Layer 4 of a small transformer language model trained on English Wikipedia (16 layers, counted from 0, width 128). Numbers have three digits each and are written without spaces.
In attention head 1, each number of a token's query is one row of weights dot the token's vector x. The head spreads its attention over the tokens so far by the softmax of query dot key.

Query weights of the head. A number n stands for (n - 500) times 0.0012.
q0: 584554552426566457444584418456500395305482496529622618238452550448749423500390545601680518585523671458693474456551417424595507570592348364682459558514285530424588356608383496655280804554647521469452464569414347500522713780379467346671818347455493368510620560571649496426515413412559482436597471451403453441507451125612457511456440751389567475613556508775542557421663497423512185485561
q1: 443480460395688321462500494287369384450540514384297413497481445472491447524528475485561519613416579400866458607550260373487513387513373478289527401449646327376655428510592414669470525452570525500487526728458410472660530867394573358478500454569332343556534420663404517594428569612575374404399738408359477454561585574650555484533570494506560558527689632500532356391526595685457326526490
q2: 391449580523315608352600453449427649486314364590590513677565587513445469384727468342593440667419688435402279287555568425616344558487605516292538519460533451520373317510503447523577349513641431431545711590566564480429430346500355446413370404448712399626664410458683197658432376510357362477619517467724616569497651440412409669484530507389490298642426355547357520497422564473564534476738
q3: 549396610606429441323517586554428623434554479350713386453460553543565662490513556531527519494433517570471400526323314515602520564547405598663738532508495506396563581469619522681575622619363492592582447294491400508570517557345431572527519415645585541639524599598327503388518578357521600478514605576535703523437478356480609458471495456453552439209535456505420591449495545369385620492589
q4: 452465565329496627596354556663485504316346403580613280625500294439409436624436554507410580584461600405427458490597544615617450348421655447604349557622500482532375380507585507279588610524461303289629595564420723343190471285538468605416614467385674446537513483350587448395689486459298776614547443596571500582465325462253588728556455341518464426759431555542452434625706411504578483603744
q5: 455533534574694765602487418340714476341507389575473546493481379409462420491380538664387445291320543334413485454507594531519561468406354381609291556376590521735522272576577503354452619592608698484329584591353536445645562474431584422563435722408543452406588293244620434454604513730503294325510476651586361550523555451401306582518506393470469530396490338454623614434433491557357490490415
q6: 398459354489595560583636663425588457637485543485343463559343578628493610414314604598478452625517617403517531633386457642376565375354264489226645564386664582605472433597542599639701666515242796388515567333439659409549291388607538588773368525557500543213440390585394508479547723753393430592322682515694537504493384522448689403521656335556365730293396632452679364464596553598351596293526
q7: 605606529464500444575597647488478271589465627405656528421399439364583625611399506613403451485640497634462494529601354510403506660621299518524604602451273377627564454500438669588535603503503443569472559503765267425528558695552535378649740553402419560603491630663409484546448339424636485291484340479458354525418488332565368429411518630439379528484481561634418373482481474528610662375537
q8: 587522577587274470532654316519408678523353637537507489409642430574639481531575425639686522544346391711333425215421531410595435580551734402300694511438337585571305738534553420544469366438390626514477654666536511720363535532434398536535504335521493357299553456356602496680363246442500290329450621377757552896493558368589541267417547482600370437500550473445343511560302420553409703530540
q9: 628640584613735357676617622547464298658551598466599401530541477559648617425326445619402492340518199470399482688618492223477646621636341613800543683584398504570652531380527447508320599309582496619343497607533297567411845829359476397668686493674508716357562810533655679432427444383533489496432441339296403555561463443635496439414481523385564535484620536614557462271647504426483596711279
q10: 439458486581346472322430534507415742330835635391509531309596531361633553497676699222575302637519581567601414536285286438510412515646642562481496438514334662503600559510413466578450516548324533393496509426538284698486683540428282526303660510503364410638484486464452558607511573395573514520539486335460594300554366524552442500516564554390589280409550288439347724732482637577634476570514
q11: 504646710493577671694294359595478542351544511392610568439430331656294390500420716357471410417275669276548397589422599538536467233507449393408422510353521443569439566372471411415410386424596658525651572488283853292496647264522504523424475555420698654390673596373675496568565406479406493471632467405643438585764518651489540529470468486283406352736508576493397297510652650408673478555579
q12: 513558490249415410400418353377493419694385517796636401443562643442596689616543435431595599449509510624400308479503534442658421691680668497454553631573352591503395548597630623481410558449493671488350334421556478691581326506296470490512487415469607239650524393470456517587449348446512548389543628547509574585506641369645535593527459449426377417493407369479389652552426458696321375607535
q13: 413448638609628176565636559500308185393587673367449482390471489436561485552250586371325390441445598421559603598527414327836523721383299644431622532419376504571552549552383332474519581448458504648296466437468316616411670634445504532687778349643526734489454617627401551424292421551553360548396447504386481545625384448590437585490540602359435556145647605332504368464427619610483663628246
q14: 621599537589407343491656519375544462487570545510461267384541529363651599530528472314446465632690434324580554485473527345705460747612477519486647645484360677565445418579365625474517410574387437661238459462599403443471710681574543437577548540462375456609463548438522428683569604651591484542591629427525602606548532189552273393686490737471557500325629565431522548500425380377417604507377
q15: 559557668717238482328284458550478700402525552493558693427415444514589540477789456377497433605631428531533637440190276470573471554497585322702558443360424641361520660450371545604408362433457312538450647293723605658496611459630334595476503597585568325578449500446430440450631466448680672483782403438681475590510410651504489426695462597451679299623625522578448507385428563378618328328447
q16: 519667422450384456630548602584345285278222400414395672718477398523698412650356386678523461578511544778348602255689675487574589534306559444539451594278481203639493559242528442434717579539512439695476382546521504058413463496539794475568628653515476523519560477407337458662533508450557543310610303615492294733290554433365429547415596508378496583454463422573593162439514314576307531672500
q17: 536445486540583425372528665462500575483382464587534557530630500734582472365347341707380372571626593454513456401524396342417424801440490719630590426423566592623436442592342547480553571305555451582541488496415325668643511685503552652407727529451644454484545543522343196367346431480298396503679617391663503362570272396595290720548378460595602571475331511456557680507304542507417547500413
q18: 415500662523547567455483566571410759493343384553577487526567507586510500500628596585362414388543581584418469409701637755451589569434430443654244446635585367527528396423625703444562681341643277675561515521464527594400222292507555543452457459603608632430500405699477310403532461425372500507503415468548272418339662739584547627322568490447631520693566389605454405615464588395734384358467
q19: 553580612686544699423646350424630621507154344611675303443483432576576789447604621480429365454450602396463401449841633458620293551436558459330530691415232372638473352638500592482537579600706479409577516515382639433511489496290563562356440514251646587627483493548550401722428507585614572298455592489559602408543560443522428450436598550633582345360320579424224599614673395412488582584586
q20: 385553513552674500654413451545609517379375836557567427488387460558378450658598535531440476347409446555523537695558710556556387910616324423527504774593284415430489696394376408612318651447683520603318496413358516643692733528399413748450720376394323547314221672381725655409500484604406423212196405322382250533476246379762463398420337596687555512577470560425312520340594485533455658620714
q21: 413464604455275590622500315572422511438778481394487582599476564407428460430558610675426358521457536517416642611464428462556533488465317432669705486574447391424611482543359395535348565482453434358525646447706379427382552528660767848442405541634373600503408468453422606292489745412493610599470372639317442620274608415435486593420305627486400311560671500675370768613369719380488315333326
q22: 466527582641330521566626430452458552425569550550543558369599570641500288557635396489419500459505461401439532461548698594512386420359429511309422313637474562385619556426640491439677615302455366463664378610657442446406430534590497374302607338582375608486564416542448506415438483488537626581360458520726450524491563518361512503527560538436418591451763574435572364627351467485556626429389
q23: 350654719473528709611313410472565631525525507479455624575427590417517539474533447679616373345484426470229433513805694356534596289524430543462447573459445413385366643538440715486374550507681423641807494481746507534514297348390461455384452556497461591536569585510490467507684470356607693336471475598463465574455500700441639719321398356618518410683435507680456476583679552412771310461621
q24: 593345640304526529610489580341323454432440496308537485496504554850387507459518342448568333395480459606452655796612608380568571373478585694440699392554410645563425596563570346446386500471418365571567440414492406425489755486612496265510741573465352252476580432535586720623392465651584562723405739575701452500684379489518325449575197291591526485423664729662507471679428472429663485456565
q25: 483610522514721595653500601780529643648339340664635385462527458658355471490527436523338389375585614402513574404496363541524446587397348410527475513417497522472457274461589435393638573556385412626368745579534416500433409456510400523467365530537539480640570645344555363497381456635436734521624325544304302539417579448567721381343589638451660623725536511374269459473687612589680147511301
q26: 665471555548312471420278631463330418538710491537511586378476688504643357614544369527532406324534563396566511701508478670593593442403533426609466347423544573504608450541437577297688488394601300596462414359850541456608354368590588522845601406813738408410626553637545304326548309346496553569701475424651429685309263865280784669550408646541760368678466392652585484472588251278757233446541
q27: 767432239389316610283587744514496638223373294398503574567507422595668677507510381493591405679477471569603552323377436598357544488640607611797347456661416463475617543471378472469603473680558438469475510496620507493767489541539409420534297554715554359578561503557615410440451394472510641626426511604473418533328438599521507291623389364769350259418271456549483531486503400319389362532317
q28: 698755378200487331561521299781522482664599692701554227467605651472431573547427573326222734324563491398540504659749509285682232523599504432254530476650496575432441678780530417417631452429392300516414420374550559249314654599408457450392413596090376418488781376492392429524594402571504496500583504426606275573517459286436285433579303558597666361739193601512757483492477246547392571530487
q29: 589504382336465343400647557562579185312516822356308606331471534493463454729463193468493655568553481272611528600337472456590293517504358561714586525444649540469296511512461231564441511545531515496566383451566496470416587708606301537591324421570257330355743620341466476628399474365478629601484578559438458570797578295335454561436615448728409473404912528408541440379564500368390485450666
q30: 481550606556465439489655587596559588363574588323381595740800406409511326567526573418335270485472643592572447361667580431507508628425309637450243435470515528550728496776496493474658428209593412533492479463562526522370445637771551524435410698588492669631344526619530440382476595466493772650642333526361615318342389311324656454681311579515469185500488464507586346230588403244500667423428
q31: 401374354457529634437508584431496530670521500444570376703667428519399635515841349428643448488448311344481571504455364564556281356528614511615595623420599614358708484780492401599596538660554578359085694474425552791407260386440517504608524730776369426731500389370444402572351636301562512524542558779484158344373736592528568544421693651335433343610580260340285484446442576463594520631664
q32: 356389535554586314586646500457422173790410402579523353488480684233386337512532298282533684345742393573480550512586584437463733441483441496291716728613479619458362648492350123259150544538267623525303355361234404582343531619567547365705405500553427500737560546456404718429469431616682248525386663426480492650458336257508525235429586612529326681385456518496467317451628611667477731423768
q33: 556576493514628406563584475547474545637552675557540418546632325555549408460296562486440332504590383430385483632357386473691452539496359596385448647411528338692754438522526627468414503325482486828595376412696575528594455451450544442579404196708547514455449624776475759561759503596479346386448166363351692540525475500464691399456581716518381334436444590447532418455449300540428518215346
q34: 660744415679599535534615232528568496376432607407507360473451519634429496532283197621431728717428456624581525518599537483381748344366590393509696367438546529676478465276721546431593570744576613568556458662661686454512719591427464433500523567440362538656400569326408619522488560623440345496718448306650194560885405609480407301515386416523379738516609691568458500489660408651248228480581
q35: 666475534714315591592550615433342444568517775496693418402552492551592420458520579744415357566320567644551607593517465211727441554804629578359589331210237349658446679542416593512551339479669332608714294240563332705645250669721589478480467539866454728500571394664537395473426671602647299606517812371588379559626456582625611616357387350446598595435603483412667443409434535429325504395287
q36: 467519411474523339616530481247400680619702520259558559669694615400493185652672382479401507533497625590518486353352504575272343565339481422397427355419200371620454444342492566357609436326553471666519510544606404645695391453563797292337482355432576363447635559398482437451709460504461600419481584500550383485585511619616757776399296537333442575500519457455342779396553581549579348761422
q37: 206559464358496569503437558573457489521563390493722517650374260616503468455530546766520486199458363523510414276454580643551507343585462382523440500647422449434461590503461531381525533582729590379574606585432672665493504288414652533599558520400538550312533537569493482309631397514324596548582493517450538577333517606583565562393449361276525562751493316589588531337608803307719421370637
q38: 452487615517478620298351460469294723527324477605488522552466201411790604549674508558439355417139693568442565413292635660561568236457398403607305391434539347451429482460500596539528416232758401457770757580177584603753408388382509472496722504615737577513395670622888257459472346548683337404427333422662553437282491870380438743471526587628628425663643458459326574428591696329869236572307
q39: 563658305680554536531583504511511656296580241359490447416480747622647366533650248473444345419510475304674431530384425447434424550667536416398536621374549604703540329557594406517419659377522579607446320439342465621536315649454467538473497530517726376568520615682325260483192610497609546500448333431784504453353548465511489553483497458712614589534758433464420517575314507547520475716715
q40: 635330442315395621353509401652255554336504277235638714568633312475546220540467512233466590410516483333431444431333286285585345733623483426737478594372441387370528301504483576386205693757557738450281570541359483529561401378551174541299402475492531704673508720325674582205532359534641513589724438601496413465151408551500504569548635441466798405373240149635496407752462585368601388513586
q41: 246386473595634609420664552568616516380481524563403451507276511547504458469406781504360422668692382805701306493446353420537442537696628411736481536377773567538616338598519530400555529537423438533638725632349679522598453591519607492318637667460413373586418585372522508648286609197489422552426569581467470393519562448519268312553302707571535661587691504524441629554433532489241807298541
q42: 527571677470465290425721454473356528333524549462336477423493488545511634565455690533828604492378394586288564460413717603695488458500188599581552441688667569036496613371610409546617522415520654331299500624610585341551484666415520595482676544429602496441356420698630664667414597237452485538311504613590676500749534361406438271427489546717404543708488626532477313284441390721392369335500
q43: 341438643349417422540653557615269299391591543322601334396375569414320562636504484622472673520636624646573646557562663435556592663624349604684412848758332534295447615434467556260276581423479595378363452582540723635508483666270787696438468573563665315814403444454512547557806630496582747448432454623484709712331325460406443427348488312646218496393398343410556700375420442554346532628621
q44: 425492417473529383441443504321450479549676763687386520682152141508635492411677643387338484408645606508526526613410195602476591474397633530434694336655457593763379359646382397528425454624680414535357464504539580473633651613787722470553611591175435306577469255473520585564657496409577492318371525430512439385322465584657312664523547642504533528310479542634255516442536549435134364134552
q45: 361568244412796358695432351556545389431504512574590465690322520572542596740413542530361317434347779276426272592592525467268157598369310347258456549761350706496541595393536342620357567617564420489452422425449754439500348672535504521672550806557699367391403338642527666518542766330542531666529412649492421436360389566472453327434469527437362661335545459362632364553416541592566531600453
q46: 475634530234474518511436317429390550383489340471453511547351357398567466548670387286442584712497545461503395607583609516457647512703729507387247490376496623441434426644608410641668591467575561307459463261476522392341289385697455311556449476380425343454563305388660609555379475402256603583508643783145355538598593401370478482514543406790607515314335381605460652546605365549430320552398
q47: 484545747389710317335434508267750610276467688416426560584597548442730562624550601443528436428646697582534493462484364530516512145508736496456430565328698432703500711370455746349420550408376535578512474517636319248727588528492661712419496523477320367589354572623743227349603508568349404341462636232407447628269492432309476286424701520524396484594601302560460345609223389335572367455737
q48: 603473751436352465564384334558259315441581612640468653474712544618360692838513483562613600714439482755628581645383602411513577338331584492505437421709720293212620677593451630591262672710397163304827484420490618273513404843605675354467374496271491466643416470321418602484444623292475588457587114590398646518674586784752447588529539582482682263620221472394595400352445579451603408620369
q49: 169599180540612557409591597541534551521604543581485415440484379449563475557398351550436686189674376650308751665587783686508542363676353423814629504436408449693190623443504664312728636763458461630463345257562334548668559468351392439461456562500549567504469496315657792466410583452590447500322458595410516450263349334631642423397460564606513268367517258447444424453728492313210699541496
q50: 363578671346451566564459387530527377545650477449490504605401610479284377599440535479218475788309451447621622707380547473431496365486367497690308472398482577548548644274340421428611500602485304340485590594472449346474305439380586453675706660504656436384342749643431601593275681381500591576660650367691459507536736416530533573579303580441420518280611604418460605775317479601443705534507
q51: 574321354716729380401334390487386560405455416382622544600258417619491783500564627305600421443316693534650398334554295448796541687578260450529541147308656329469678696642482526617587555548346551431298748627717408586766804487491342689656678240440316628449601461462622547562589573591661491522206333595551429734129789671389584730554513635496491602379569435721692517513248625518451592567671
q52: 489597269342434554590484599415579589516500248477624412360555534474367520258511186410576374443365656545391574572316662516545512629432361343394551489542681476496439539577812504685696452660535571258222458484245366620693768425481559294482402464596434448324544534591599317547443400545371515492612567395659268610458493443616358339281523776293424604722640444383511617511774438637273508445393
q53: 524646701516261450592563225533385578534407478451564389488512410536253487611317500473553721402596634556535660488449539461338326424394442543405504288141541530583147604629538415553637586611386264716676556478522443488367711532631479743461528328572416228488315212433174343666583604289683553354697529452381679580496432594550471500284657504726295422661371535573423378849544512576362763588500
q54: 451641516708378414564405381523316739381567619546429704546574646318463520443292589525386538500525559440558614431508557504435571504416407691449254544381500350247326356434476333599210651488524357350279405401614573417508484636258753314224710489556563451430493451427550725533430530199470381462480571221507687464611628604189585403475504386380668442459669638589401363597414675417823562484285
q55: 617546662339521239512466434504543561627589439443363623675544562583580580607456603570411729385378307576461462682433652631606432487366720453482449661700532721421310612442563666382534677721500624456135507579226676500537556697553627557174764488667751436756492346293537400717461671329710373406457525733552504382749520586388755401716371719545427327465384677546585581563581531349509603705361
q56: 310875575449365650641336576545487386430446462520348552444360592399551479388620562674536800572766562445394667587434415556631343500599374558536566262468583525423625443431529397568601427356356664402631529543504669445423593543608768409504595496508300512773569278462444415455585699150453596623357310547531309702480531673480375375485599536359613415619639863340770576558507450307365391795821
q57: 470573409429589362533492610477476360433574686239549587692452371390673648302526735471327432572486822559708637608430399654485578380365496438618496442496713520243568162500384365474762445447356530637554403524371621444481476612606461586398451460607454482507493369543481399389670577485427542605500512705489500286715440192546515527400813391706642714448444488518508383485558579127479333500227
q58: 611496638462393476382333484358625607532432604578471605562575259534538631612605793632589353671551580572706229338344405886496436479469406400448436533508469602551504378622305465177366455364204637272472493529513500515292916355360204567440361597545563436649463546418759355471417413419575356303415428317364382692376439539716563586672504408625666512438520602518535342451388430532413562476617
q59: 515480480512692690642556320544594673476452367434525680671341492489265732489496511459500360496365252607478359630492384772814472287527528578470456392473589298417674488508664550364451560461243450458388479647294222515393529435414420192230527459390528500526481303396360550397562485756421692380627673561530571536496358461516826500485250469504476551525434586660403547413798262424426774472707
q60: 521478677433496539517439445292230271610539228581449393517937440586434483512294545440652424670488426765250697468426247691458531375441651594505373707513479630293456345461669277567464537513609193512347655395598551579436330513615570573549711220685465467667239390476572238753767471639484381702611539467533375749373609411633415337496646660671611509428634549559648500767515694688162445461530
q61: 649512682565663437580512574618464606416596579221482492400605318223387524370504778522615423558460516409643396305333615376646608534358449389590428481608603304524375370508567389696394422356556583678556454442568368683618443709527632701634612363586520432440630327393746483639393474281275609346565620317651394444596211558716484477756500523539512644508337676406469569470434692305157558674678
q62: 522500398559419378467442394558535675516892416330549553568584647624742674356642526714519534481355423507665675504663263657418344640773511612349734565391284540607279668676639418672686583583442467552500603634127485444454270441394418288482534615460319485431587545684489496642460361683401394496583256570504642450455333602252420565607433500348528565668441548651534605354497493515525598492398
q63: 761480479535492451594364367757613466131570551624507251640535464481387406620403535637381364448414414551333567766372334427377413758456711220567562573768456525394671439638451433687504661516319606406796332543641516358476454657444459621462552404418275402720531552381492410644526539683647367305299615449473284698265472259179452657402468623464513335542458563254508516415662348521585556533488

Each question shows a short text with each token's key, already scaled and adjusted for position as the last token sees it. A number n stands for (n - 500) times 0.0019.

Then comes the last token's vector x. A number n stands for (n - 500) times 0.0063.

0 "e": 593516568486611495548393484491548559592609584449552551521562540432409513496538505606575432648466434425605438207503369610352218653440626367399527626536597447466580757510598560429382496525387464
1 "qui": 422609531512668557501351487484535541597593577499424584393563586518481447334417579594476638662524546421637545265438409605379365574443565409487526732494725391371593688521603618493378500491470464
2 "li": 519489547474526610554368534533438475582549504506476526376567546449358472481377532507538582603645499522483548403625461553316323497554671488375496594516734407445620716665574546515333509597625591
3 "br": 637594594568470584531460502508452421636573555449468580414517556423366402490389373601596470544554520352489657452441461698226341428481498467395428558485705315513560630639647656452309593411607705
4 "ium": 466472366596488500488551603434605697655540494420515535423601445468342431561452304593551449459408590345659534347429444626299302513458592304438514658480620421428656605573573574604440661569419460
5 " de": 481443528593384464610637583546515488571642645456423482395505428582353361554433616525601528631555553490566556374470344604290233489582570454473521661493659340377717585559649580408490712334547431
6 "spite": 578503511431438634452628533606492407578546508467546468351490567545381405474460573671747515579657603233485325362523398448481398563629587305493473791420529448608541543612631449551436599525580613
7 " high": 525651479486502500520598584585421373534678628403442465321574464572502407482348491615558499554500670159493367293477279697297379597671442357499446697380651425345660596560602586573484674393374570
x: 759507545512503351452672546634295405427480579470538488382391618551515563324434700396636624474380452443587639323623428462418563288610555479595674574607257560486536612688669573374396480552535605392313319423519481600588486587639292643744410744344555458406646414604514528208483499647383522515573634407538306526371668490451338432518382435406506577270519588681483458508549618535365477464533
To which token does the last token give the most attention? 7 " high"

0 "chen": 422574505459564416446358491519516574571463400387535461469569471507454474480389388597756506450460495430547384428529274703347455557392529492441594537306678555420607597486514490576527554550622575
1 " fighter": 410486493345571481339401471481286512659502416362504527417533537441313487486444374718605593499455629317486549309491270655314419507478454244547482594499503488414658551538515534658436459428513464
2 "s": 481490578467582511515485504507420526554533546408517560469691567504287496551491370617637524494558572387517590169561342663351303571390638356406543690530540458442698677468468479588403442462532589
3 " carried": 435535650436534562577503730618298436636661572420613589346563564432240437588434463661546580474608519180575511301683477697580396627490676287596450722648600398377574646649446671630486436410491471
4 " out": 501446451566436589590568593617418488594597604397573471392528650475303412495467405570676520568700634327499579339568383684356446392476607387574448756551649440444646588622595506634529488472508458
5 " ": 514528563539423479549474542457472445519554621507455468402577538431426436524348553611672536602553574453469592235484327684424314478512545318425550642474572454432655612517453529588406572459438590
6 "dar": 501564389581320500590574483607503413514613567463473522420520702389396429473477375601536644504513577397584622374590344733500400621417487346356451593538619365464535653606520606632352505390446437
7 "ing": 490566505466361565517619481535469448470625577475642517418632534426382432620500368609635486488531579244561322270489417742468209630364591360485539648504578514459549621569545411545374450459456553
x: 540457322500528353313531455372292469453522486383231572430517558412491540422770398646450464425682412515638516486523504391565524474523356432275719557652524346368542522615456471547442518593540607425421451434465611549711451639532333809476445507478468482442487495587399383412540630525583358571588378559316445543469453501560348221696577435359397653216450565435776381509609280436301573479659
Which token does the last token look at most, and with what share of its attention? 6 "dar", with about 70%

0 "n": 573523420508594555528463497481484547577484549396479530523619533442459440421425601552559416533503575413535553223489517610390236512565431426376444730501645280393589795568652543446395550523350544
1 "ya": 439539449498566517512483454454549529577515569476503421455553514468495493523456449547592485551508490466642442345457452696414283613450490359407492657498677448426576758549597436585498445620491485
2 ".": 501489490505530502503493416467428475515555510519621384454578489470422376465363501674660485648577549377419409186473355804427275553436581341284514589632489517414580756443488557529448427465465508
3 " Under": 426507614541474612641504701528431398741567628419562524282496399442309526363343440610728489477591639246378437234570436632490370564372576309494466636558497437556555548423640633535335420400412491
4 " his": 512531517545433469516505500443355467603616543450619454330562503455290336561305359576747400552615503311463389170677346873452369513264639187375536498471639416395560479429466562598457370490629492
5 " leadership": 497548428614497570547393584564467419545653507387493423389543581555317488401466202610678490458597582248454424198610264785471407507380485160506344553535564572515647491407516583684486401473616459
6 ",": 512532523507480517519531557485507421594542608451587484419513491486418468559376387606660427678554641351439394160556283800421239545451594359468454664550565392419579673365513484538416430485417537
7 " C": 525452387548412394507623606659417378508623591505529472401547475561434520443328505615568464551550633363515562146412315710418450596502470344365432661526576527433666719550599627560352638339416568
x: 592440586448547490437451562618340288339588442599513503504694488467508569467437501540617680453263420380597571349519561509544567280633546476741561433559581411564416490695666419422347401401352253447293312438485489593493449553701240653477388617568326686578566343687515530590414502606596510422562682229592570240405532585433365513576474577317250601394446655428383383376458435490558403604725
To which token does the last token give the most attention? 4 " his"

0 "ies": 519408473415588445496451554433554605633483566413564587513681637472365491526431234535671526418515616349654458307490398723609403526426694118450502589552699517504609676506507474546324475432460493
1 " under": 533486464399611600638397692494354466708511653358576557305452534418356499387468433560809558461584601236385390293686424668438383530455570366518595557498564499484522601368534666499383284455593458
2 "go": 476483585601494601604511518438460451592428545439619577510674575388493452545352347610663455566459489433529379248502345863474435481346481255408586548430564454526548658596471525564466483441522499
3 " constant": 504450588400461476515416510451332489556606512433497515352645550541371437596361413628664553649521650272447489335488204734417443458506562296473399687445627409477618603458575533506564578357460539
4 " change": 440577542480508616479563599583414502643583559428550502441580589578283521469354374646489587577563581403535520317561225623528375509429578123442435514565586429544620633440489594557510592384480526
5 ".": 439520546466499458492511468407442434511493493531665421426598544468413368510344450662673516673607558370400397226516318774476301500464586320319529542591458500450574729427444530516502427419528520
6 "\n": 508432489578516416539504601472575415531493549548416518374590464485388406507378423611592485587653588383385430174591253701576294551471584373368535535546523463450583633503438547626478502409491511
7 "\n": 561487443541544443522522619520589426541506558560424519358577450501394400505368413611613507582647599400383453187588244687562310538494570368383527563533539439427598639531451542641455510407492524
x: 679627277649620455494361432431087569325458469628441497452439347409645442539489395455445405499560347377362472473508442586668601582470540432591663458505490387574667361555637504622354338368440470547349422467522453478616437514612408533379498393299404657506569564479604667356467437547396402544442290462755570340443451592243463536552534369389263447316499579648351558493572548601534360519649
To which token does the last token give the most attention? 5 "."

0 "\n": 527490424504535528479490490403519375573465567480466521393631441508362465452338419584627452542688610383366422111593313694588299556494598390360495609536508441458621679599463561664473489470467498
1 "Despite": 573627476420598442599442569402368477638470561438557373285541455555296461398428536766739499623604593173434350189608336505632332661496523303432520773428510450623521583485626588565447541440487579
2 " his": 494472556486475539515512485447323549623584532427648410330600508472257373554298387574762411578607513329447454186662331860417366515310631186375541529503683415399610506458452564605452410480623539
3 " formal": 503465562465504516545394575421304507593590547350578406382602517526295406536418435636593635596685576310462410258717244800465277609460605371473494498516580556547634729467616681521524474396517601
4 " ": 536493531471431500528491525443508449507539618466474458386555531418444462500329571594690567619554566485394547195509315677481324494463521323429560614477596473422620595531438510602423592432435626
5 "ties": 478463420545498605490549515525468591654605635482568435440591595540389511487428345590700400474579635287607446204447363795526436608480612176515433578632714491585585509412544573610434560431439610
6 " to": 665532527464427508372597603580504499606500591525662538391511580613392415478515369645668438519618530307486422281646231718610343506480626249486536623483571442543657637431464541542486545469515538
7 " the": 418521507499453434415511527471489448520556594449629533345587508554356364566377450584685508613556550401465481154569331845458278490428626318306589647479554425417623583457497483612374547493485587
x: 479574403462600342588512451396074340310598517439373526375454439474600566594470502530548513425543438362565591576599433394637584531539531553787578487356525503503508497454540451716351408446407467476181554462213160359526617714517376624482460598343351602599475477675425613602484419370559545459593691532537566493462544493438539482621573610406419551325426585660568388324578366476448388457549
To which token does the last token give the most attention? 6 " to"

0 "2": 549599531478545591595491471508567406578553563561487505422404455572551436521403554481697467560535615389490314167503523719442414485489560337383566635479682570331505642584464585479357509553437507
1 "2": 443594538505491601591529470499586424568565556568487504428399451570553438524404555482697470560536616390491314167502523719443414485489560337383566635479682570331505642584464585479357509553437507
2 ",": 474530499486528530572469453472467490479542568485526474475467406543501438528432539654613399624503618394453377121501366662421257585424651440360493708574534502413539719417513408480372458478359428
3 " ": 487473510471416562529466460413568435440581656521412478392481449455554373477395574591704450608532553443444440116520402663522303483407557365368565618498555572431525602531477504524367519433352506
4 "1": 595495470477452457500506431568559424511534532555481453390396515573629507528340596511647550590542592433485355255504312612535350526377423350340473581478624510387530627539506455479428477498367610
5 "8": 560436395513483498561570468545447449541553539540546444408443436601614632534411495545648456498498583355555369287465310666558450511388523358489439582574667501465602608535507565413401444415324528
6 "4": 530578408501529436484542425438558437502638547476540408405506438566547477523389584461631428553587645301518413179502419690462267603487603333473492691572771468350566657492526601525371494399385574
7 "6": 556518490447569442471508533448524550483612577528631415460522536627482492549417500510669392595459688317551445123509426677346355556509655285419435706595787593456492687488515603538459475466359486
x: 686382444377560355348580672505290530281360387611278603562458448605569552501313462448408482246500377460354329570594348432502454524425714500388685475454680429428427376631481580677563247710512580628153491526429452464271434421543360530519494577410502663426508521637499474615449559703329580384638451675556560427561508544563366436528563427475479634319518559373542356354289480676445500573620
Which two tokens does the last token look at most, in order? 3 " ", 2 ","

0 " firm": 409586404477515432438400587433527609704503337357521485500663535472285436583384278572565617363534611355521567314623311529440410373439583229551416641460622436373700507432578565705546445393473471
1 " in": 572692468369657408683379681416283479725537569298635544421627485545221427495381429714619507516479500369438559216734285724413334527446616297403441665529587382318740601451456587609365543402444535
2 " Hawaii": 506428596457616613443438583410308368684520559338581603352531522392455428517390480638600480486419473320497593275659399888352325507520539287378710514505584341466504588546521514569433351566462442
3 ",": 466483545434568560556491524518444492597532584429568483458538454549387467564393474647591443583483601333453430101549296734446239607458628326446479688532512420389601735387489488553384432484436482
4 " known": 492448665563432574612379496505414351622693613344485385257583480598379393515459452682548574473674574118470512137615339771563318663358553361597497653432719583481583663560556528463351372282481454
5 " as": 465471446468418594609574528617439503536557671391578491392664615530325383320416354518607490493611583329574436250709280747540328458358599359545444556488663357497570640454501566482298477434521615
6 " Gra": 368472361574425462597561504550420308545690502407503477372529547486394434460291468664560496468499529251503668172502332738270392555467579436299511629467638430355602543523510689571225544363526544
7 "ph": 456500484434352423528535527601487411564655562412555528465516607493559465511401444661627612426336480380558555416394357696452473521455399394502395515442560357434684683646575702560383670435513471
x: 620422478501411355588548614687370454392563490506419513536235615524497710644336620734522493484580470499589444606598455505446629206534331412352468529497439505623568379567480451567373201542477345539575455251553415588365536484475443583378674535500585529569653375595729554554553652528611315416508716590385563381275469597685577302634363573496304326597427469230454434448609560368582553527534
To which token does the last token give the most attention? 6 " Gra"

0 " years": 526437466376520470598384648441439572772537543316477416488682445563253447531520414642717479445557602269635325302618300738435311431436466107553420545497723508348670572505631601518479481333527549
1 ".": 528451459499503504509474448481382445550539507496600358461609521474407349454370435702650461630593528361414336178570299810482236496396551262332485587609525532378604701445487575498502399393515507
2 "\n": 534529526429460536503445524420507369529494559503422548400612474491354420470402418623582459566656561360405416153627222736556252577430592356378512556549536460456599623510457579635488481417504501
3 "\n": 480531560469462522528466573423530365554497581506434548378607466514357414467383406628616485561657578378400443160624217718538270561462578348394502595537557424429619638550474575650459488416503516
4 "From": 340312596598499599664733728581389351630649630347728440330591360514342451442376304836672480606532385277432402220614243646629434646313483236566606690556693464452670549579558633521458490273460512
5 " October": 548487489633497615536540664636378335518626604230642551420546503361384437460447403615650573586482503321512398282664230729460360554427489227410325575571556471368558639560610686581474523453410546
6 " ": 462562522508446449549519577493543486506576612476537411424546527444420481512334519569705583605503580459395546186448288658491378486405501307520495662469544542343647614485489435594421549423431579
7 "2": 359496540498468516518526424595577479568576531433568405433454524601462524571344501468614633609505617444456402323488238694480429567401417237571417616398620472248562609482449531550379570499499654
x: 816304303503626401483541678683355383287447579514459625418412346531455475535165633492557442314583256461458436360322470394546568562620535485562500603452567619477405505706528564803632245641496468416451512568566333470514570610629617562401498701478529623595535533590461488493336343622570410446334325667524577393480357502485320433412638545372450462454427514347514264674432425567412513677557
Which token does the last token look at most, and with what share of its attention? 4 "From", with about 80%